Layer 4 of a small transformer language model trained on English Wikipedia (9 layers, counted from 0, width 96).
A neuron adds its activation times its output weights to the MLP's output. To switch it off is to set its activation to zero at one token and run the rest of the model.
A neuron's activation on a vector x is GELU(weights . x), where the dot is the dot product.

Input weights of the MLP neurons that the questions are about. A number n stands for n times 0.0054.
n12: -36 -42 18 12 -3 -2 -22 18 -1 4 -2 10 18 18 -23 19 6 -28 25 17 18 23 -44 52 36 -6 77 -10 -39 -56 -53 1 37 2 9 22 9 -56 23 23 -47 -15 -15 -16 45 13 -9 -39 -12 21 -38 22 9 16 15 18 58 -48 -58 -9 -82 -23 -7 -42 10 -4 -1 23 26 4 5 18 -19 -12 -18 -36 6 -33 27 47 47 0 -27 -11 28 36 26 -47 -18 -35 12 20 15 31 -9 18
n53: -1 10 53 38 -8 44 -2 29 3 -9 4 29 25 19 18 10 13 6 -16 32 5 -23 -19 1 19 1 35 -35 5 35 -7 72 33 -7 -2 -9 12 -13 -11 15 -50 -31 20 -26 6 11 10 -35 20 -2 14 -18 7 -19 -24 -13 4 -10 -27 40 -18 -22 -7 -22 14 -22 -26 -2 10 -48 -37 -1 5 18 10 10 73 -26 -3 5 -15 -51 25 -1 9 1 34 2 -4 -34 -4 10 -36 1 17 31
n57: -11 25 -44 3 20 11 -29 -2 -18 0 19 -24 18 14 9 19 4 -33 29 -4 31 27 -18 35 -14 52 44 1 -36 -20 -39 8 1 -25 -36 11 1 11 8 38 -33 -22 25 -39 -40 3 -2 10 -20 15 -41 69 7 22 17 18 35 -18 -23 28 20 4 0 -34 2 -42 17 -10 2 8 -38 4 -24 -4 -8 5 -32 -18 10 25 -9 4 -1 25 23 23 11 -35 25 11 9 13 11 -12 -1 -14
n102: -17 3 -17 -25 -22 -16 -3 -6 -52 0 12 -2 22 -26 -29 49 -30 2 -12 -43 59 -1 -33 27 3 10 17 26 0 15 -4 -19 22 -7 50 9 -9 -21 -46 0 14 -3 -20 14 16 14 1 34 -10 2 -33 9 -1 14 -15 16 8 -61 -23 22 -9 18 -8 -10 57 11 -14 -13 -10 48 8 24 -43 -39 -19 -25 -20 48 29 -6 18 8 9 22 -35 -2 -8 5 12 -18 25 -2 33 -32 -33 40
n123: -14 -5 28 16 -31 41 -14 -29 11 15 48 43 12 16 -19 30 -30 -8 27 8 -43 36 -17 -8 21 -47 6 22 -49 -60 -1 17 -23 6 -2 -11 7 -36 37 11 4 1 -12 20 8 5 -14 -31 -54 20 5 37 -9 -28 -4 -1 4 -3 -40 7 -9 -6 5 -16 -22 22 9 3 27 -4 -2 36 9 5 -2 -8 40 8 -6 21 -43 2 3 43 15 8 18 -12 -10 53 19 -41 -20 39 -11 17
n127: -29 6 -18 -65 -29 -79 -10 -36 2 21 8 -3 6 4 -52 -6 -14 45 7 6 -5 49 -11 11 7 6 50 -1 -37 -8 -17 13 39 -12 -42 -13 -21 31 -11 -3 -22 33 -27 -17 -28 13 -3 31 -22 55 -58 26 -8 16 9 5 3 2 -3 -6 3 6 9 15 19 -28 30 0 -6 21 -23 -6 -32 -12 -24 -16 5 -25 3 6 38 -11 -9 -15 1 -12 23 -40 -1 22 -22 3 34 14 7 -4
n128: 60 -17 -16 11 0 -18 11 -18 -37 7 -13 -3 -9 -8 18 5 -15 8 -6 -30 -24 9 4 15 61 13 -23 19 -23 20 -42 -18 -6 20 -22 11 14 1 17 -17 -9 -3 29 39 -19 40 16 -28 6 -27 35 42 8 -9 -5 4 6 -39 2 3 11 -3 1 -13 -18 -28 -3 -21 55 -61 -6 -9 -61 -5 -15 -10 39 24 57 17 34 15 -9 -26 -29 -12 -6 17 -19 -17 -4 -11 -39 15 25 -13
n176: -29 -22 -1 -42 -11 -34 4 -17 -7 -3 35 -4 94 13 9 10 6 0 8 17 26 32 10 34 -20 -19 8 23 -42 18 -27 -8 -41 -7 -23 -5 -15 -11 -28 47 6 -6 21 36 -12 -13 -25 -3 -12 44 18 -3 19 7 -22 -11 2 -54 38 -14 15 -6 -19 -14 8 -8 -12 -41 3 17 0 -8 -30 58 36 39 -26 -6 16 17 21 8 9 -26 10 -12 -23 -3 24 -44 26 0 -3 23 -53 15
n183: -30 -20 47 11 -34 -46 6 -43 -18 10 22 12 49 7 26 5 -3 22 12 -31 31 17 28 -43 -5 -13 -11 19 -27 37 17 18 -52 22 -12 -8 28 -7 -21 9 -25 9 48 -47 7 0 -8 -14 -22 8 11 -14 2 -14 -31 21 4 -13 -69 -6 9 -6 6 -11 -22 11 -23 78 -3 11 -11 -5 17 -34 -28 33 37 15 -20 38 18 -20 18 36 28 11 0 -26 -9 40 24 -25 -21 10 12 0
n218: -5 5 -15 -29 -13 46 1 -6 -17 6 -23 59 41 -3 40 35 -27 4 -34 65 16 -3 38 31 40 -54 17 1 46 -59 -5 0 19 -3 -6 30 -58 -50 -43 0 6 10 -30 -13 29 -8 15 -17 22 1 -14 -3 -1 10 -46 15 -9 28 -4 -12 -34 -5 -14 -13 2 -3 -18 -18 27 14 7 11 -27 42 36 -2 -17 -57 16 -42 3 -17 16 4 19 -37 30 29 -51 -45 50 24 -37 7 -4 33
n223: 4 12 -1 -60 35 -11 -31 -23 -2 21 2 13 23 28 7 14 -4 -5 26 -26 42 39 -31 12 -1 12 29 -9 0 -18 2 -15 19 6 -23 -22 -27 26 -13 -6 1 6 5 -29 -25 4 4 40 21 -22 23 12 -14 39 1 15 6 -68 -21 -20 -24 -47 5 -8 20 5 15 6 7 39 -7 9 -10 42 -28 19 -38 -23 3 3 46 -2 27 -6 2 -3 5 29 -24 3 -1 8 -20 -29 -6 13
n237: 9 -4 7 10 18 -11 4 -25 -8 4 -25 -13 9 26 3 39 -75 -37 -23 9 -25 7 -35 -19 86 23 44 -25 -94 -31 -10 2 45 -56 50 55 13 -36 -19 -4 13 6 8 40 -8 35 -11 11 -7 10 -52 8 16 13 -19 -7 13 -2 21 11 -46 -15 17 4 9 -9 -1 -21 13 -54 -11 34 -33 12 33 -67 34 -17 36 -20 -47 0 24 17 -26 1 3 21 34 6 38 -15 -12 19 4 14
n289: -18 6 -4 -27 -5 24 -23 -4 -42 22 21 37 13 0 -9 32 -43 -58 -59 22 -2 33 2 -8 41 -17 23 -77 5 28 -28 22 56 18 -14 55 -11 26 11 -16 -23 47 -45 -45 9 9 5 17 46 -2 -7 12 8 15 -14 26 3 15 -61 -39 -59 12 -35 3 -6 12 -54 30 -44 -4 -4 -6 -20 34 -20 -21 -8 -40 3 -36 20 -27 5 39 30 36 30 5 9 -37 63 -5 18 22 0 4
n298: 8 -19 14 47 2 -8 -19 -21 -12 7 0 5 1 -11 -3 15 -6 8 14 -17 14 11 -13 -25 25 4 3 3 -31 12 -3 17 14 17 12 24 -21 -21 17 10 4 5 -7 -2 -28 27 -33 7 -14 -12 -7 50 7 17 -6 2 41 -18 16 -31 16 -1 -9 -7 34 -12 -20 9 29 -3 1 -5 -8 -6 -17 8 -1 14 -23 32 15 7 -10 39 31 -18 4 -38 -22 -20 19 15 -24 13 -16 -19
n343: 3 -5 -60 -48 22 34 7 -29 -22 20 -17 29 0 4 29 -1 -15 -28 -35 34 -1 15 5 -2 -9 5 -18 -38 -12 3 -15 31 -17 -17 -16 -9 -14 -22 5 -20 9 -24 39 25 6 -20 -16 -20 34 30 48 -15 18 -17 -8 20 4 1 17 -6 0 13 6 -18 5 17 -15 8 23 -30 14 -50 0 22 36 -15 16 7 19 2 14 -21 65 -17 11 22 -11 -2 51 -15 -9 7 -50 -45 5 -4

Output weights of the MLP neurons that the questions are about. A number n stands for n times 0.0045.
n12: 21 -11 -16 -9 -2 -1 -20 -29 28 -50 -23 60 39 -8 -31 -2 4 -69 28 29 -9 23 14 17 47 -4 57 -30 -13 -57 -14 0 33 -13 31 40 -32 -20 40 -33 -40 19 -10 14 -4 -20 6 -2 -33 20 -21 0 -6 -1 -16 85 41 -3 4 -38 -17 -6 4 -43 0 4 -18 33 7 -11 -7 32 -2 -35 10 -28 -18 26 16 11 8 27 -6 -46 38 12 -5 -43 -21 35 -12 41 -17 13 -28 6
n53: 27 -14 -19 9 -3 -39 -10 -9 48 -8 -4 36 51 8 31 -28 -8 15 -13 14 -17 53 12 22 36 5 31 57 -23 -33 6 -47 4 -25 -1 24 -6 1 0 2 -15 -1 -18 4 -43 -20 -19 24 2 -3 17 -9 -41 -15 14 7 32 -15 0 -24 7 18 -11 2 4 27 33 -42 -4 -17 6 9 6 12 5 24 42 -47 -6 59 1 -2 6 21 -3 -14 -57 0 4 -16 -46 -7 50 -8 -46 -27
n57: 0 25 -20 -33 -7 -26 0 3 -8 -13 21 23 -10 10 -4 -43 19 -13 37 -2 19 8 -30 -9 33 -14 16 4 -17 -34 -36 -1 12 -34 -2 32 -11 -53 30 -29 -18 19 7 -6 56 1 2 -19 26 -8 15 16 -2 -9 -13 20 -6 -33 12 -4 45 8 0 31 11 38 0 0 -1 -33 -10 12 4 -54 1 -11 6 9 -28 -39 28 5 33 -8 23 -24 10 17 -8 2 9 2 -17 30 15 -3
n102: -11 -24 -38 -8 32 18 26 5 17 -5 15 10 -1 -17 14 -6 -12 31 -28 -41 0 10 -1 49 -21 18 25 11 -9 -24 0 -23 46 -1 19 25 4 -26 34 -31 -1 -26 1 -6 -50 -8 -59 32 -13 32 -8 9 24 11 -25 23 -2 -8 39 20 11 -37 12 -2 -15 -12 2 -22 23 -5 -6 -12 -14 -10 28 -23 10 2 11 3 -37 -16 7 -33 28 8 -5 29 54 -64 -19 8 16 -17 -2 -11
n123: -23 -4 -3 18 -7 6 -11 24 -26 -8 -17 -41 -15 -22 22 19 14 -6 31 -50 -11 -49 49 3 -15 35 1 -15 -7 23 -1 10 19 18 -12 -27 11 -8 9 -21 17 2 -23 -35 -12 5 10 -22 16 2 -18 25 31 50 6 -39 28 29 24 11 0 33 16 -26 44 4 -7 9 -1 -19 19 -5 -7 3 -11 -17 -18 -4 26 -56 13 7 -2 -19 -14 25 -14 -5 27 12 -9 -1 -15 -17 43 -28
n127: 9 -5 21 -15 11 0 1 -4 46 6 8 4 15 -31 12 -16 -16 34 6 6 -39 -16 -28 -2 17 9 -17 -4 -26 4 35 3 11 -2 19 1 16 11 -16 14 11 -30 -22 -12 -16 -9 27 6 -42 -2 -9 -22 -23 -32 7 19 -16 -20 23 28 -10 36 -10 11 -31 5 13 -8 -37 17 -33 -11 31 4 -17 33 11 -34 10 -16 -17 -30 28 -23 2 -1 22 39 27 5 20 -2 27 29 -19 1
n128: 37 6 3 -15 8 -31 -23 39 -1 -18 -14 13 -26 30 25 3 1 -11 25 -19 18 -3 -3 -76 4 53 -19 8 -2 10 65 -41 49 -37 -5 28 14 30 10 1 -13 -15 -1 -28 7 -9 -31 -14 -14 0 -3 -16 5 -7 9 10 41 -19 -9 -11 40 -14 29 32 8 -24 3 18 15 12 8 -16 9 -3 -12 59 -13 -16 -30 -61 -26 18 -13 1 -5 -13 21 -15 -3 -2 -38 -26 -35 -18 33 21
n176: -9 -30 23 -11 16 6 29 -46 16 -1 -38 14 -9 32 -18 -62 1 24 -10 12 -4 -29 -27 -34 3 -23 -13 27 -28 -16 -26 35 12 -8 -23 19 4 46 20 4 -14 -16 -12 -14 -3 -2 8 6 31 -40 16 -19 -25 31 23 35 13 38 -3 -9 -48 -28 4 2 -38 13 23 5 -7 48 -36 16 11 -5 -14 38 7 -8 20 -42 37 -12 2 34 57 -16 -39 -4 22 0 -1 24 -20 -7 -6 20
n183: -19 -17 0 -24 23 9 9 33 -3 -12 -13 7 -37 -34 -42 3 29 10 16 -22 -15 -1 -8 17 -23 14 43 11 -1 6 -7 -5 -13 21 11 44 -20 -12 26 6 3 -9 -12 13 72 12 41 19 -8 -7 5 19 -19 39 32 -21 -32 -11 30 17 -10 -29 16 -9 13 -10 -22 -38 -9 -22 -30 -15 4 48 -1 16 -5 -35 1 -29 -23 6 11 -39 -26 -14 47 -20 -14 0 -20 12 1 -23 -17 28
n218: 19 -30 23 -48 -3 2 14 33 -33 6 -31 -74 -64 -28 -22 -22 41 -16 18 29 29 -23 -33 -7 -4 43 -26 18 -37 32 6 -12 -14 -63 9 -2 -17 48 34 46 -1 -24 32 -12 -1 -21 15 10 71 1 37 -41 11 10 23 -17 40 29 -28 -20 -25 -60 37 21 -26 38 30 15 -36 12 -11 -41 35 -32 -11 46 49 -18 -39 9 -11 4 14 -24 15 18 26 -44 -34 17 14 33 -17 -14 23 -28
n223: 44 17 18 14 -13 -15 -7 1 1 0 -28 -16 33 -2 -5 -15 -16 -36 11 -10 20 -7 17 3 17 -37 3 -14 0 10 20 39 -20 -4 -21 12 -6 -4 18 -36 -19 -30 -21 23 -12 -35 15 -43 28 -40 -25 -32 37 5 -17 14 -14 -3 11 -10 46 21 11 13 35 -9 -14 -5 36 36 37 16 -17 -28 -28 -9 -14 17 -8 -17 3 -8 -23 25 25 18 -29 70 9 2 9 -3 4 -16 -13 -21
n237: 51 -13 -25 16 -10 7 24 -23 54 17 -1 42 2 3 32 12 -47 14 -6 -52 23 19 -6 28 35 -28 -35 -7 -51 -27 -19 -53 -30 42 49 -25 -24 64 -12 29 4 31 5 -26 22 -8 0 36 9 56 -19 -14 -53 2 -38 -7 -42 -40 2 -57 12 -63 3 9 -3 4 -36 17 -13 7 -8 -60 62 -4 20 4 -69 3 64 10 -13 15 48 7 28 -33 17 -17 11 14 -41 15 2 9 -1 -2
n289: 17 9 10 -46 21 -15 -19 -18 -16 1 16 -34 21 76 -36 54 2 26 53 -11 5 -6 35 -32 -58 27 -49 30 20 -3 -5 25 -53 -15 10 -6 -14 10 -5 -36 -19 3 -43 17 25 -19 19 23 39 -56 12 -52 -13 -13 1 40 11 10 8 6 6 -34 24 -38 -31 -10 18 5 5 3 22 1 36 -30 -28 28 20 -30 -3 1 7 -3 -45 67 -13 -12 -15 19 31 10 -3 -9 -13 11 4 -26
n298: -5 2 -44 21 15 25 -6 -8 -24 -94 18 -11 -6 -6 -9 11 8 -4 9 -15 5 30 4 -33 30 0 -12 -9 -13 13 -16 -12 15 43 7 8 -10 -35 26 -13 -10 1 17 1 -8 -3 -12 1 12 -16 9 44 -4 11 -35 31 -11 11 -18 -10 16 4 15 56 11 -25 -25 51 -5 -11 26 3 -16 0 -20 11 6 -7 -48 13 9 25 17 13 -16 29 -1 13 1 -26 -20 23 -17 8 -4 -19
n343: -43 -20 -23 19 25 9 -1 -22 9 -26 3 28 29 0 -29 24 1 -23 -2 -39 2 24 -33 0 6 -7 -10 42 -14 18 -21 -4 -11 -2 -4 10 -20 -11 -10 -38 20 5 10 -13 14 55 0 10 -3 -28 1 22 10 20 -1 15 26 -40 19 21 -13 22 -20 -14 -50 23 34 7 -59 -31 3 41 -35 12 35 -19 35 12 2 -28 10 -7 -10 -15 -1 28 14 10 57 4 -13 31 -18 -12 -22 3

Each question names a token from some text and the token that comes next. It shows the vector x that enters the MLP there. A number n stands for n times 0.063.

Then comes g, the gradient of the next token's log-probability with respect to the MLP's output, scaled to length 1. A neuron's effect is roughly proportional to its activation times (output weights . g). A number n stands for n times 0.004.

"|", then " 8"
x: -14 15 11 12 0 7 -25 15 27 -87 -7 -11 7 11 10 3 6 -5 9 -5 -3 -4 -16 -1 -8 -6 -6 -3 -3 -2 5 8 -6 0 3 9 24 6 -8 -9 0 -19 -8 -9 3 -8 2 -2 -4 -3 3 -13 -20 7 0 30 -7 -6 1 13 -14 -1 -19 43 -2 -4 1 9 12 1 -2 17 11 0 -4 1 9 -9 -30 -6 -6 37 -2 -6 10 -3 21 10 0 -11 -7 27 -7 8 11 -14
g: -10 59 22 -23 6 31 36 34 16 -5 -18 24 -36 4 -14 3 -13 -26 -6 -7 -51 -9 -17 43 35 1 8 -23 -1 22 1 -25 24 -20 25 44 -25 0 -10 -49 45 8 -18 -1 -24 -13 -17 -22 8 10 -17 -12 7 -8 1 -3 19 -12 -2 5 -51 -4 -46 -6 -30 10 21 -17 -30 -3 4 25 14 41 -7 -25 -21 83 -26 5 55 -32 -11 12 28 -42 29 49 -25 18 -4 1 -31 20 3 -7
Which neuron, switched off, raises the next token's probability most? n53

" then", then " does"
x: -6 15 9 -4 -3 6 -29 18 9 -82 6 -2 12 0 -1 16 -3 10 -15 -14 -2 15 -18 -9 7 -1 -2 6 -1 -12 12 -6 -1 -11 4 -11 9 -4 -28 -2 18 -13 -22 9 1 -23 -3 14 -2 -5 -16 -11 -10 -10 -1 17 4 -6 18 10 1 1 -19 28 -12 -5 5 -2 -1 4 13 10 11 10 2 2 14 5 1 2 -5 60 4 -4 -13 -17 -1 13 -1 -1 9 8 10 0 18 -7
g: 21 -46 -24 18 1 -35 -39 -11 29 38 11 55 -12 -42 -12 -13 -60 34 31 -7 -46 -6 -15 -2 -6 -7 15 21 7 -4 -17 -15 35 8 -15 1 34 -8 40 12 51 43 -48 -2 11 -11 19 -7 4 1 6 -4 -12 -8 6 -23 -15 -18 -25 -7 50 35 -1 -10 23 -46 -30 8 54 36 17 34 -22 -31 -1 -7 -24 28 -11 -29 -34 0 19 -54 26 -15 -3 20 18 8 -18 -4 41 0 1 -5
Which neuron, switched off, lowers the next token's probability most? n102

" l", then "ie"
x: 1 10 -4 -6 -13 -11 -27 10 30 -45 4 -9 -8 -10 -6 9 3 16 -32 -17 -2 -18 -10 -3 2 3 -8 14 5 12 17 13 4 27 -2 -7 11 -12 -3 -32 -2 -6 -8 6 1 -37 18 -9 20 -15 -11 10 -20 -5 2 16 -3 -2 -8 14 5 -16 -7 29 19 -10 34 -2 14 1 2 5 22 16 -13 20 -1 -4 -6 11 2 55 23 -25 4 -19 -10 8 -6 1 2 -3 -2 -17 26 -10
g: 29 19 -9 32 -16 -2 -12 1 39 -8 -1 41 -16 16 -7 -4 -5 -5 -5 -37 -22 10 11 -6 -9 16 -32 60 3 -44 12 11 -18 -13 -14 -23 -51 63 4 3 12 66 -15 11 -20 25 -11 40 -14 37 -34 -26 -29 -6 -20 13 -3 -68 1 -21 -32 30 -34 -12 30 -25 45 -1 9 2 8 3 9 27 25 -14 -35 17 5 -22 26 15 4 20 10 -32 40 3 11 5 16 -20 23 -57 -44 -6
Which neuron, switched off, lowers the next token's probability most? n218

" of", then " Foreign"
x: 2 13 3 12 -2 -1 -22 13 0 -89 -1 -6 -2 16 16 -11 24 -9 0 -15 4 4 2 13 -16 8 6 -4 0 4 0 8 6 -1 10 -1 4 -7 -10 13 21 4 -5 -11 11 -13 4 5 5 -15 -14 11 -18 9 2 16 -19 -5 -7 6 -1 6 -11 29 -5 -21 9 -18 3 11 8 -9 4 1 -8 20 -2 -1 -2 3 -15 50 5 -7 15 -5 -18 -19 4 1 11 14 2 -1 5 -27
g: 18 8 -8 0 39 -16 -62 26 -35 7 13 34 -6 17 -6 7 25 -11 2 -25 -11 15 -13 -25 33 12 38 -23 -19 -21 19 15 9 -19 36 25 5 0 26 -68 0 -43 25 -49 -21 -9 25 -35 -12 2 24 -20 -36 -8 53 37 38 5 -40 21 60 -28 -25 -26 14 -3 37 -16 1 0 -15 -14 -10 12 -21 -48 36 -24 17 3 -7 5 19 -20 -11 -7 3 38 35 21 -2 19 -47 -30 6 10
Which neuron, switched off, lowers the next token's probability most? n57

",", then " he"
x: -5 18 1 -2 -18 13 -20 -1 22 -80 -11 -7 -1 9 8 10 6 -16 -21 0 -12 -6 -14 -4 -5 -6 8 15 2 9 -3 8 16 10 3 3 10 -2 -22 9 13 -9 0 10 15 -7 -4 15 -1 0 0 4 -38 -7 6 28 -6 17 5 5 -14 20 -20 37 7 -9 -14 21 -2 -10 -4 5 10 -3 -11 -15 -3 -11 -1 8 -13 51 2 11 -4 -3 -6 -4 -5 11 -9 16 -5 -3 2 -7
g: 42 -52 -18 -13 5 -8 -22 48 -14 -27 15 -17 -28 7 10 21 -22 -16 -3 -15 -5 41 -3 25 23 -36 -2 4 -36 -1 26 -32 10 43 2 -41 -7 -55 -4 -2 18 -6 -50 37 24 2 4 5 -22 25 -3 2 -32 -33 52 29 -23 -39 0 -8 -6 24 22 1 30 -21 -16 23 47 -4 19 -21 0 10 11 -19 -14 -3 34 -35 -44 -1 5 32 15 -27 8 -15 49 57 16 -11 29 -11 31 -39
Which neuron, switched off, lowers the next token's probability most? n237

"=", then "See"
x: -9 -2 -3 4 6 6 -18 17 40 -71 -1 16 -1 3 14 1 12 -7 -26 -17 -1 0 -11 -1 -4 -9 8 -14 11 5 -8 20 -1 -2 -8 1 8 0 -1 -12 2 5 3 -7 5 5 13 -23 -3 -5 7 2 -33 0 -3 26 -16 1 -11 8 -8 6 -10 47 -12 -10 -6 17 -6 1 9 -6 2 1 8 11 9 -27 -13 -11 -8 52 -17 -9 5 5 -6 18 6 1 8 21 12 7 -4 -23
g: 15 13 12 29 36 -38 -1 -18 -40 -6 -13 47 11 -1 -4 -37 3 -6 44 -16 -1 -9 -8 -1 -36 -51 20 28 42 25 42 6 -2 22 27 -64 0 35 -31 -26 22 12 -36 -8 -29 4 -6 22 -17 4 -6 42 9 28 40 -2 20 10 19 -34 -24 1 -8 -1 40 -31 -57 4 -22 39 9 13 -42 53 30 6 -3 14 -20 10 -45 8 21 7 3 4 11 -15 -22 8 -28 8 -18 -34 -27 -32
Which neuron, switched off, lowers the next token's probability most? n57

" rights", then " activist"
x: -9 3 -12 1 8 7 -23 4 4 -63 0 -18 -6 10 8 -18 13 21 -16 -10 -12 4 -9 13 2 -21 -6 -1 1 -8 -3 -7 -3 14 -2 2 17 1 1 2 28 -18 21 14 14 -29 20 -1 6 1 22 -16 -17 -7 18 14 -8 2 7 4 27 10 -21 23 -9 -7 -7 -6 -8 4 17 -14 -7 -5 -2 -2 -13 -9 1 13 -2 64 4 -11 4 -6 -17 14 10 -14 10 -2 -13 17 13 -25
g: 1 10 43 -52 -1 -43 -10 34 16 -8 29 16 -72 6 23 11 -14 1 24 -5 18 -19 16 -19 -47 36 -14 20 -40 -44 12 -10 36 -65 -26 -32 36 15 -10 -21 -42 -33 30 -7 46 5 4 34 -5 18 4 11 20 30 9 3 -7 4 -8 -33 5 -2 36 -13 2 10 34 -4 -24 -17 -24 -1 6 -29 -37 12 33 -44 34 -1 1 -10 5 9 38 45 7 -5 23 -12 34 -11 -22 -19 23 -13
Which neuron, switched off, lowers the next token's probability most? n128

" are", then " exp"
x: -19 18 -1 28 1 -5 -22 5 -7 -77 -11 12 12 -13 7 3 -1 7 -19 -5 14 -5 0 2 -2 -24 0 3 4 14 5 12 -2 -11 1 2 17 -6 -14 -18 16 -10 -6 18 3 -18 1 2 9 -8 -19 9 -21 11 12 13 9 3 21 11 -12 7 -26 22 3 -7 4 -13 6 1 8 13 18 -2 -10 -15 6 -14 5 7 -13 59 7 -8 -8 0 8 -1 0 0 -12 5 24 7 -3 -20
g: 37 -7 18 40 47 -2 -14 43 4 -1 2 -29 6 11 -22 -11 -11 22 -10 4 -10 10 -18 27 31 -18 4 -23 -23 10 -27 -34 -6 -50 34 28 -27 5 55 -9 2 -18 3 -5 20 0 -61 -42 -11 -30 -19 3 24 43 -27 5 -1 -16 -35 6 39 -30 -19 27 -16 -57 -1 27 -20 8 -6 12 6 -33 26 -17 -12 4 46 -33 8 17 11 -28 -16 0 -22 49 58 -7 17 31 -12 -41 16 38
Which neuron, switched off, lowers the next token's probability most? n102

"outh", then " Academy"
x: -5 20 -4 -5 -5 -6 -15 4 -9 -63 -13 6 9 4 6 -3 33 4 14 -12 -18 10 -12 15 -2 -2 -28 -3 1 20 2 -10 -3 -11 5 8 2 6 -6 7 18 -5 8 7 -9 -26 3 8 1 -6 13 5 -17 16 -4 30 -9 -14 8 17 3 8 -11 31 -7 -9 -7 -15 -7 -7 28 -11 32 -21 16 -3 -6 -9 -10 5 -3 54 -4 1 -6 -7 -13 -6 -14 22 -13 24 0 -5 11 -28
g: 24 32 -2 6 16 -15 -3 37 0 21 15 0 -20 46 10 -36 -1 -5 24 -12 -3 28 -17 -26 -13 -4 -4 26 -26 -3 52 -12 -32 -22 10 -27 22 6 36 -40 -21 3 33 -48 59 23 2 -68 20 -10 -8 2 -34 26 12 -16 53 -35 0 -26 12 -21 -1 12 42 -6 13 29 -14 51 -19 -7 -35 -11 -7 -7 -1 19 -24 -13 -12 -13 -27 -52 -48 12 32 -23 33 14 -8 32 -28 -1 35 -14
Which neuron, switched off, raises the next token's probability most? n128

".", then "\n\n"
x: -2 20 2 -3 -7 10 -25 -8 -1 -84 1 10 -7 12 11 3 -4 -18 -17 0 -8 9 0 -3 10 -14 -4 2 -6 6 -2 8 12 7 0 21 17 -4 -14 -12 9 -1 -10 -7 17 -15 15 8 8 -7 8 -5 -25 -9 5 21 1 18 9 13 -12 18 -16 35 -11 -4 -6 5 -4 -9 -11 -6 15 4 -14 -14 4 -8 1 -11 -1 52 -9 16 9 -3 -8 8 -4 -1 -5 13 28 -6 4 -14
g: 30 -34 3 5 14 54 -15 -3 6 -9 11 -36 56 -56 30 1 -27 10 17 21 -8 2 58 26 2 -22 -15 -14 -14 49 -24 44 -8 -20 -14 -25 -9 33 24 -10 -39 12 -51 2 -59 -8 12 26 28 17 11 -6 23 -46 -24 -23 19 -7 -19 50 24 -2 53 6 2 -21 5 26 -13 10 -17 8 8 -3 -32 -52 2 -55 -19 -21 1 0 9 -8 -6 -14 -12 -5 13 -13 -1 -7 33 40 2 8
Which neuron, switched off, lowers the next token's probability most? n289

"pen", then "din"
x: -3 25 -16 10 -1 5 -18 -4 30 -55 -26 2 -3 -9 -2 -11 0 -8 -5 6 -4 -12 -2 -17 -3 -18 -13 -3 -7 18 8 6 -23 5 -10 -27 13 -4 -9 -11 19 10 -17 6 9 -44 -7 6 3 -3 3 2 -22 -11 7 24 -11 12 -2 21 -1 12 -43 16 3 -9 11 8 5 -2 14 -8 9 -8 0 7 1 10 4 21 -3 55 3 -7 16 -5 0 25 12 -3 13 12 -7 1 31 -8
g: -18 22 -9 9 13 17 26 -11 -2 28 -49 9 -8 -15 -36 -17 -7 6 17 41 -47 6 -18 40 31 -14 26 1 -24 32 -22 37 5 -10 -52 -22 -25 0 33 -29 11 -30 2 2 -5 -1 -35 4 17 56 -22 4 37 3 -24 17 36 10 -4 20 -11 -34 -3 31 -10 22 -46 -15 27 9 -38 -4 -1 20 -19 30 21 -53 -21 49 -35 -1 20 2 -9 -1 20 -74 4 8 53 24 6 -4 -32 4
Which neuron, switched off, lowers the next token's probability most? n128

",", then " Fra"
x: -2 9 2 -2 -4 3 -20 -1 19 -84 -3 -12 -1 1 13 8 8 1 -19 3 -16 -18 -8 -6 -8 -7 9 9 -9 -1 1 8 4 16 5 0 13 -1 -15 5 23 0 2 15 8 -10 -9 19 -3 -11 -4 12 -39 -23 4 22 -4 9 -3 5 -2 9 -24 37 12 -2 -14 2 10 -7 1 -1 7 1 -13 -10 7 -6 3 4 -14 54 7 10 2 -5 -15 -4 5 9 -4 19 -5 2 20 -12
g: -30 15 14 -9 3 22 -13 -42 -1 -11 -2 25 -6 17 -3 10 -11 -1 0 7 12 45 -4 -13 -38 46 27 3 -25 -38 -2 -27 22 31 18 45 -41 20 -16 5 -8 -25 60 -50 54 37 16 -5 30 -39 17 -21 0 68 -20 15 -12 -34 3 -6 -43 -12 -8 4 -7 -38 8 19 17 7 -18 -4 10 77 1 12 -28 -14 2 8 -34 -21 -2 25 25 -19 -9 -6 -32 -9 -19 17 -28 7 -48 26
Which neuron, switched off, raises the next token's probability most? n183

" years", then " of"
x: -12 -2 2 -2 -6 21 -19 4 1 -76 1 -15 3 12 20 -12 4 -15 -16 -12 -4 15 3 -2 18 -23 -9 15 6 8 13 8 9 27 7 -4 5 -21 -10 -12 13 -17 -4 8 1 -14 -3 -6 -6 -7 5 1 -31 -11 5 31 -7 10 15 9 -6 13 -10 19 -4 -11 27 20 6 8 -1 11 12 10 7 -8 -19 4 -2 5 -3 56 -5 -17 4 -6 -16 1 0 -7 6 8 -11 6 4 -19
g: -52 -22 -4 28 -9 -6 -23 9 -2 26 -34 -24 23 -2 -11 5 29 5 -8 -5 44 15 -6 52 9 -21 -21 7 8 19 -15 74 -3 22 -24 -15 -43 -21 -21 35 -38 -10 -23 -39 3 -20 24 -21 35 -13 9 -10 26 10 0 -10 23 13 11 14 46 0 -22 6 52 -26 -6 -43 22 39 -13 -22 -1 56 -25 -53 -37 6 -7 -40 15 -4 -23 2 24 -18 16 15 -50 -13 3 36 -6 36 17 16
Which neuron, switched off, raises the next token's probability most? n223

" ESP", then " Paul"
x: 12 16 -6 -6 -15 -1 -25 1 36 -54 -13 5 -2 -3 -10 -8 17 23 15 11 -21 -4 -6 -1 -8 -11 -14 2 23 -16 9 -10 -5 34 20 4 18 13 -16 3 9 -1 -2 -13 -4 -4 4 13 2 -13 12 6 -24 31 3 25 -15 -33 3 -6 -2 -5 -14 53 -3 -13 -7 -5 1 4 24 -10 18 -7 -4 1 2 -1 -7 -3 -5 47 -4 -3 14 -17 -2 -2 4 -6 -10 0 -7 -14 13 -24
g: -29 11 -31 -30 -28 -5 41 -32 34 -30 -23 43 19 -18 42 17 -33 -5 8 20 44 -17 0 26 -32 39 29 9 -11 -3 1 53 -32 26 -45 -35 -22 -7 12 34 -19 28 1 -16 41 -3 47 22 -5 20 17 -27 -3 -13 10 -57 -17 -35 -17 29 -42 -39 -5 17 23 15 -3 -34 -4 32 -32 -2 26 29 16 34 2 -2 -9 2 -9 -16 3 38 23 -17 0 -22 -10 8 -5 -22 -16 -39 -18 38
Which neuron, switched off, raises the next token's probability most? n223